Layer 4 of a small transformer language model trained on English Wikipedia (8 layers, counted from 0, width 64).
A neuron adds its activation times its output weights to the MLP's output. To switch it off is to set its activation to zero at one token and run the rest of the model.

Output weights of the MLP neurons that the questions are about. A number n stands for n times 0.0067.
n99: -3 -13 -40 13 1 9 17 -21 19 26 9 -26 -17 -27 -9 17 -49 2 43 25 -8 58 -24 -28 8 24 0 10 -10 -34 16 -37 -15 -6 -28 -38 -6 -39 -30 3 17 -2 4 -6 -14 -19 54 34 -25 -4 39 38 4 10 24 26 4 10 -94 -3 0 1 10 25
n120: 14 -3 0 13 53 -6 12 -5 -18 6 -27 4 -2 3 24 -10 22 7 0 11 -10 -3 -3 -5 -25 -5 -19 -3 -26 -18 -15 -9 -16 27 21 -1 -16 -12 -15 9 1 -11 0 -32 24 -4 34 18 -49 13 -3 4 -1 -18 14 -27 0 6 -9 35 6 23 22 0
n123: -7 14 27 -23 -14 -15 8 6 20 18 28 -67 -16 10 20 4 13 22 -15 2 19 39 -10 -1 -26 10 0 -24 -8 12 45 -26 9 -36 64 -10 23 -6 -15 -20 -16 -31 26 -27 -5 -60 10 18 17 28 -11 49 -32 -36 -19 -36 0 29 -9 10 55 -8 20 -16
n143: -6 -6 -29 -32 10 -8 31 -12 20 -11 3 -32 -14 27 -17 -26 -1 -10 65 18 -19 6 7 -67 13 41 2 1 24 0 -7 -13 25 -10 50 44 29 4 26 15 -8 7 42 -34 29 41 -24 50 8 -39 4 -9 -7 1 -10 -17 -22 15 -26 -72 -41 -20 49 -15
n156: -1 6 -3 17 24 13 -25 -1 -15 -2 3 36 -11 -21 -30 12 6 4 -2 13 -15 -31 18 16 18 -1 23 23 -12 1 -35 38 -12 12 -16 -24 -16 19 -5 25 12 16 -9 -1 5 7 11 -10 -2 -8 -32 0 30 20 13 3 6 -45 7 25 -52 3 -20 11
n162: -24 36 -7 9 -1 -39 -15 32 9 -23 15 -2 5 -23 -25 -26 29 5 -37 12 -2 -14 7 -15 3 -5 41 -16 33 -22 -26 42 -1 8 30 -15 16 -15 3 32 21 -5 14 -2 29 23 17 -33 6 17 -16 13 16 49 -23 -10 -11 20 -1 -53 -34 9 -23 -13
n180: -13 6 -14 10 -29 -4 15 -29 11 -18 -21 26 23 -40 -10 -2 20 -37 -2 14 9 8 -2 -33 19 0 -6 -1 8 6 -8 -18 32 -4 5 -28 -17 -7 24 17 7 9 1 8 -2 33 1 12 2 14 -16 11 12 12 4 -19 9 -8 28 -13 3 -27 -2 29
n188: 2 -4 -12 11 10 4 -6 3 -11 3 13 32 26 -14 3 -1 10 -55 -4 0 -6 -2 7 0 55 -30 -13 15 -11 16 -14 -11 -6 3 -16 18 -8 -9 8 23 -5 9 -8 6 -18 22 -5 20 1 31 3 -28 1 3 -10 -11 17 4 16 -8 -5 -19 -9 35
n210: 7 16 -10 -36 3 14 -16 4 10 17 -29 2 17 7 8 -28 3 59 28 21 -4 -14 -42 -9 -12 -29 27 13 19 32 -25 -33 -14 46 30 17 24 19 24 -14 -49 -13 -37 0 2 14 -14 20 26 -11 -44 -10 43 -7 3 -7 -17 1 -50 21 -39 -6 0 10
n236: -18 2 28 18 21 0 -15 -7 -8 -9 29 19 4 -3 -2 -5 12 -34 -38 -40 -8 -12 7 7 46 4 6 33 15 3 -13 15 -19 15 -41 4 8 36 14 12 5 10 -8 -13 36 48 -42 -8 -37 -16 -26 -33 13 -1 9 6 -26 -37 -2 27 -15 21 -24 13
n266: 3 -5 -7 -4 18 1 -18 19 3 0 -2 -9 12 8 -10 -8 14 18 8 -7 30 -15 2 22 -23 22 -16 -2 -18 -14 6 -9 13 -8 7 6 2 -6 -14 -2 2 -13 24 1 -15 -16 3 -9 2 -4 6 -12 9 -16 -10 -1 -23 14 11 -23 -1 33 20 -13
n287: 8 -10 -14 -11 26 -1 -35 0 -14 4 24 -38 12 25 -10 4 -10 -12 4 -12 37 -6 19 -9 -13 21 -11 -10 0 9 22 -5 20 -7 -7 -26 -4 6 20 14 24 -6 2 -24 11 -20 -2 3 7 10 -30 10 14 5 -4 -5 1 -25 -7 -34 5 31 8 13
n309: -6 2 -8 2 -13 -1 1 13 -2 -3 23 47 22 19 -8 15 1 -41 11 -1 -27 -20 -9 11 12 -11 -3 21 -4 8 -10 -42 -4 -4 1 -1 -31 4 21 -1 -6 18 4 25 -17 23 -1 13 -27 1 -16 -21 2 23 6 -19 11 6 3 -30 24 -13 -18 21
n322: -22 9 15 5 5 4 27 -23 25 15 -2 5 -16 -12 -6 -18 -5 12 4 -7 15 -21 -13 -10 4 -34 -3 11 2 -16 6 9 -16 -9 4 4 4 -10 14 0 -21 -11 -23 22 -7 9 0 -20 1 -14 31 0 -16 -14 -4 28 -14 35 -26 7 21 -20 14 10
n382: -3 18 8 -13 3 -11 20 3 0 7 -7 4 -13 7 3 -20 -10 -8 -4 -2 21 5 -5 -13 21 -19 3 19 16 -4 11 4 -9 -21 7 -2 9 -8 2 4 -18 -18 -18 -3 21 -6 -10 -35 8 -27 3 10 -20 -4 -14 16 -2 12 -4 28 23 -6 -2 1
n403: -20 9 1 51 10 16 13 2 -9 4 -21 -29 42 22 -24 13 -22 -13 2 -10 -1 -10 -23 8 9 -25 -2 -33 -34 -31 -8 -33 -19 27 4 -13 -17 11 -1 24 17 -24 -14 -38 30 -7 54 4 26 6 6 -9 18 -5 42 -8 15 -40 7 -1 -1 39 28 -7

Each question names a token from some text and the token that comes next. It shows the activations a of the neurons there, in the order above. A number n stands for n times 0.1.

Then comes g, the gradient of the next token's log-probability with respect to the MLP's output, scaled to length 1. A neuron's effect is roughly proportional to its activation times (output weights . g). A number n stands for n times 0.0052.

"8", then "9"
a: -1 -1 78 0 1 -2 -2 -1 -2 -1 -2 4 -1 18 14 10
g: 3 -22 50 -5 24 24 16 -14 35 36 30 -41 -7 -10 5 8 -14 0 -37 -6 7 -28 21 0 -42 -8 2 10 41 -4 -27 -23 5 -3 37 -35 42 7 20 -20 21 -45 -37 -38 -5 27 5 25 14 -37 6 11 20 -25 -7 15 -37 -33 18 -2 24 11 15 -22
Which neuron, switched off, lowers the next token's probability most? n123

" in", then " "
a: -1 -1 53 -1 9 0 -1 -2 -1 -2 5 -2 14 13 7 -2
g: -38 4 -21 -14 11 -8 -35 34 20 -7 -23 12 23 -15 33 2 -18 -12 28 -9 15 45 14 -58 11 -7 24 -53 2 -7 -18 6 -24 2 -8 36 9 -4 18 26 -46 -46 -12 20 -24 33 -12 -5 -37 7 -13 -12 13 1 12 3 35 -17 32 -2 23 -22 22 50
Which neuron, switched off, lowers the next token's probability most? n309

" magazine", then " after"
a: -2 -1 72 0 0 0 -1 -2 0 4 -2 0 1 15 11 6
g: -5 -12 3 7 -20 14 -31 53 -26 -16 10 -3 46 3 34 -7 18 13 -29 5 -21 -6 -8 -27 -14 22 59 -2 7 -52 -8 27 24 -41 11 10 -5 8 11 -20 7 -33 -22 -22 -7 -41 -40 2 -32 75 24 -4 21 -9 10 23 12 1 -2 8 6 -4 -21 14
Which neuron, switched off, raises the next token's probability most? n322

"9", then "8"
a: -1 -2 63 -1 0 -2 -2 -2 -2 1 1 17 8 11 11 19
g: -12 -6 -24 39 14 -3 -9 7 2 17 -11 -40 -17 -29 -44 -14 -1 -13 3 4 4 2 -2 -54 -25 -8 2 21 5 17 -50 11 16 -28 -1 -19 20 17 40 -14 46 -12 -40 -20 -31 35 18 44 23 8 27 5 -55 -24 26 10 16 4 39 15 8 9 38 -11
Which neuron, switched off, raises the next token's probability most? n309

"7", then " on"
a: 0 -2 61 0 -1 11 -2 -1 -2 -2 6 -2 0 24 10 -1
g: -45 30 59 -16 3 -29 -39 10 3 5 15 19 31 6 37 25 3 7 -47 30 -24 22 12 -18 7 16 25 -12 20 -20 -25 -6 3 29 -64 16 -19 -17 -3 -10 6 -17 -20 -14 18 17 -37 -32 4 -20 9 37 46 0 -9 0 -24 -29 -6 -20 5 27 21 2
Which neuron, switched off, lowers the next token's probability most? n162

" found", then "ing"
a: -2 -1 51 0 5 -1 -2 -1 -2 5 -1 -2 5 14 8 10
g: 11 1 8 -53 -32 30 -13 3 0 -3 -23 2 25 25 62 -16 -37 -25 21 16 7 3 -21 25 37 9 29 28 -45 -45 16 12 -32 -30 -1 18 -17 -6 -19 5 32 -5 -12 12 -16 -12 32 -34 -36 20 -30 -25 -6 32 -27 25 14 13 -15 21 23 15 -10 14
Which neuron, switched off, lowers the next token's probability most? n382

"bo", then "o"
a: -1 9 99 0 -2 -1 0 1 0 -2 9 -2 0 25 18 8
g: 39 22 -16 10 35 -17 9 -28 27 -51 -30 24 -38 22 -26 25 -20 -20 0 -3 -9 3 -35 -4 -14 23 33 18 -34 -4 -3 3 4 10 4 -16 -9 -38 -22 -3 -19 -8 -23 -17 46 -31 50 -4 -27 24 35 3 -25 39 38 23 -2 23 -18 26 33 -7 -18 -12
Which neuron, switched off, lowers the next token's probability most? n120

" North", then " Eastern"
a: 0 -2 73 0 5 0 -2 -1 -1 3 -2 -1 0 15 12 6
g: 29 -37 -29 29 16 39 34 17 -20 -21 -12 -38 -4 15 10 -14 12 19 6 -25 -11 8 -40 -2 -29 -26 14 -14 10 -8 10 28 -14 21 10 -40 -44 -4 6 14 -28 1 -71 -5 -22 17 34 42 5 23 -8 12 -32 -1 53 15 -13 -7 11 29 -4 19 -11 24
Which neuron, switched off, lowers the next token's probability most? n403

"ing", then " D"
a: -2 1 95 0 -1 0 -2 -2 0 -1 -2 7 -1 22 17 0
g: 35 -4 8 6 -1 -34 -1 -6 -16 -17 -22 1 -5 -14 -22 -16 -17 -23 -19 -12 88 12 21 -31 23 2 16 67 18 -11 37 4 1 24 24 27 -21 6 -36 22 -17 -51 -24 8 -16 14 6 -5 12 -16 14 -36 15 9 -2 -36 4 9 37 -15 22 -18 -2 -26
Which neuron, switched off, lowers the next token's probability most? n382

" was", then " also"
a: -1 -1 57 -1 0 0 2 5 -1 0 4 -1 3 9 10 -2
g: -45 -17 9 9 14 6 -26 -3 -9 -9 39 16 43 -1 -27 -10 -16 59 6 -29 -7 17 18 -21 22 -6 0 4 -22 8 -23 46 -21 -21 -20 9 -11 -10 -12 -5 -13 6 29 -13 15 -26 -61 17 42 12 12 6 -11 -12 -9 31 -7 68 -33 10 -8 28 -40 2
Which neuron, switched off, lowers the next token's probability most? n322

"==", then " New"
a: 0 -1 37 15 13 0 -2 -2 0 8 1 3 7 -1 6 5
g: -38 -4 28 10 -31 43 35 -29 -2 -9 14 -33 21 -21 32 -14 15 0 1 -31 19 -5 24 14 -28 -25 -31 -1 47 9 4 -5 15 37 27 36 1 -33 17 -38 -13 -25 33 -34 -7 33 2 -9 40 -2 -28 -27 12 16 0 25 -21 -17 10 14 -21 -48 17 -19
Which neuron, switched off, raises the next token's probability most? n156

"Early", then " life"
a: -2 -1 49 -1 11 0 -1 -1 -1 9 0 3 11 3 9 3
g: 3 -26 -30 -2 -20 -10 -34 0 21 26 -18 67 -26 18 -40 -53 -36 2 20 25 2 26 -7 -17 -11 7 -34 28 -1 -23 5 2 -41 25 -16 -8 -5 -2 -19 48 -3 5 -6 -6 -12 -37 15 -7 6 6 -26 13 5 41 19 26 14 -22 -20 33 23 24 20 43
Which neuron, switched off, lowers the next token's probability most? n156

" directed", then " by"
a: -2 -1 62 0 4 0 1 2 -2 4 -1 -1 4 12 12 0
g: 5 16 6 -16 -15 -34 -18 -11 -7 -28 -15 21 21 -18 -6 -24 15 -18 31 -11 -5 -21 -5 -14 23 56 -4 -8 16 -7 51 28 5 -39 -7 -20 -36 -40 -21 12 16 -37 -45 -11 47 -3 9 -20 0 -7 -14 14 -5 3 40 15 21 55 45 14 38 -19 0 -14
Which neuron, switched off, lowers the next token's probability most? n123

" this", then " later"
a: -2 -2 65 -1 0 -1 -2 -2 -1 0 -2 0 1 9 13 -1
g: -12 17 -7 -46 5 -26 29 -21 20 12 -13 45 -2 -25 14 -17 -16 13 16 -14 15 37 -4 -40 2 -19 -3 -11 29 2 -18 31 16 -6 43 21 -17 -7 -21 13 -17 -43 -13 -74 6 59 15 2 -13 20 4 -27 38 -31 -18 23 -8 -12 40 1 4 14 -13 10
Which neuron, switched off, lowers the next token's probability most? n382

"8", then "6"
a: -1 -1 69 0 -1 -1 -2 -2 -2 -2 -1 11 -1 13 14 12
g: 5 -14 -20 -24 1 -25 -37 16 -40 -9 -6 -3 21 -25 -10 43 30 23 23 -38 59 4 24 -2 9 19 14 11 2 -7 79 14 1 -19 12 24 -29 -35 -45 26 -30 26 6 1 9 -28 -15 2 -14 9 -32 0 -24 14 26 15 12 13 -35 -1 6 -23 -16 6
Which neuron, switched off, lowers the next token's probability most? n123

"s", then "."
a: -1 -1 77 0 -1 -1 -1 7 -1 -1 8 -2 2 24 10 0
g: -2 23 -15 7 -28 17 3 33 9 -16 17 2 -30 19 -11 23 -5 -12 -35 11 -7 -41 6 28 6 25 -31 -42 2 9 30 12 5 -39 9 -33 59 20 17 18 4 -38 43 31 17 2 42 5 -18 -27 -47 6 -43 -10 -23 -4 7 -46 5 15 -4 -1 -6 31
Which neuron, switched off, lowers the next token's probability most? n123

" the", then " former"
a: -1 -1 56 -1 5 0 -2 -2 -1 0 -1 1 1 5 11 -2
g: 7 -22 16 -25 -3 -19 37 -15 -38 62 1 11 -22 3 -40 -27 2 -7 -17 0 17 -13 -18 21 13 5 -39 22 -11 7 50 -13 15 26 -3 20 -20 35 20 -15 3 -39 -41 -22 27 25 -11 -13 -21 4 15 9 25 2 8 -17 63 5 15 -30 -4 -48 25 -6
Which neuron, switched off, lowers the next token's probability most? n382

" Dam", then "ian"
a: 0 -1 95 0 -2 0 0 1 0 -1 1 -2 0 26 16 -2
g: 17 6 10 -24 -15 9 -28 -46 -1 4 17 -37 -15 -11 -6 21 42 13 11 11 53 -19 -24 -11 -13 1 21 10 -47 -34 -23 -1 -5 -16 18 -21 -36 -13 -11 24 28 -3 -46 -7 -9 33 17 47 7 21 3 -11 -42 24 30 7 39 14 -28 38 -1 21 -33 21
Which neuron, switched off, raises the next token's probability most? n382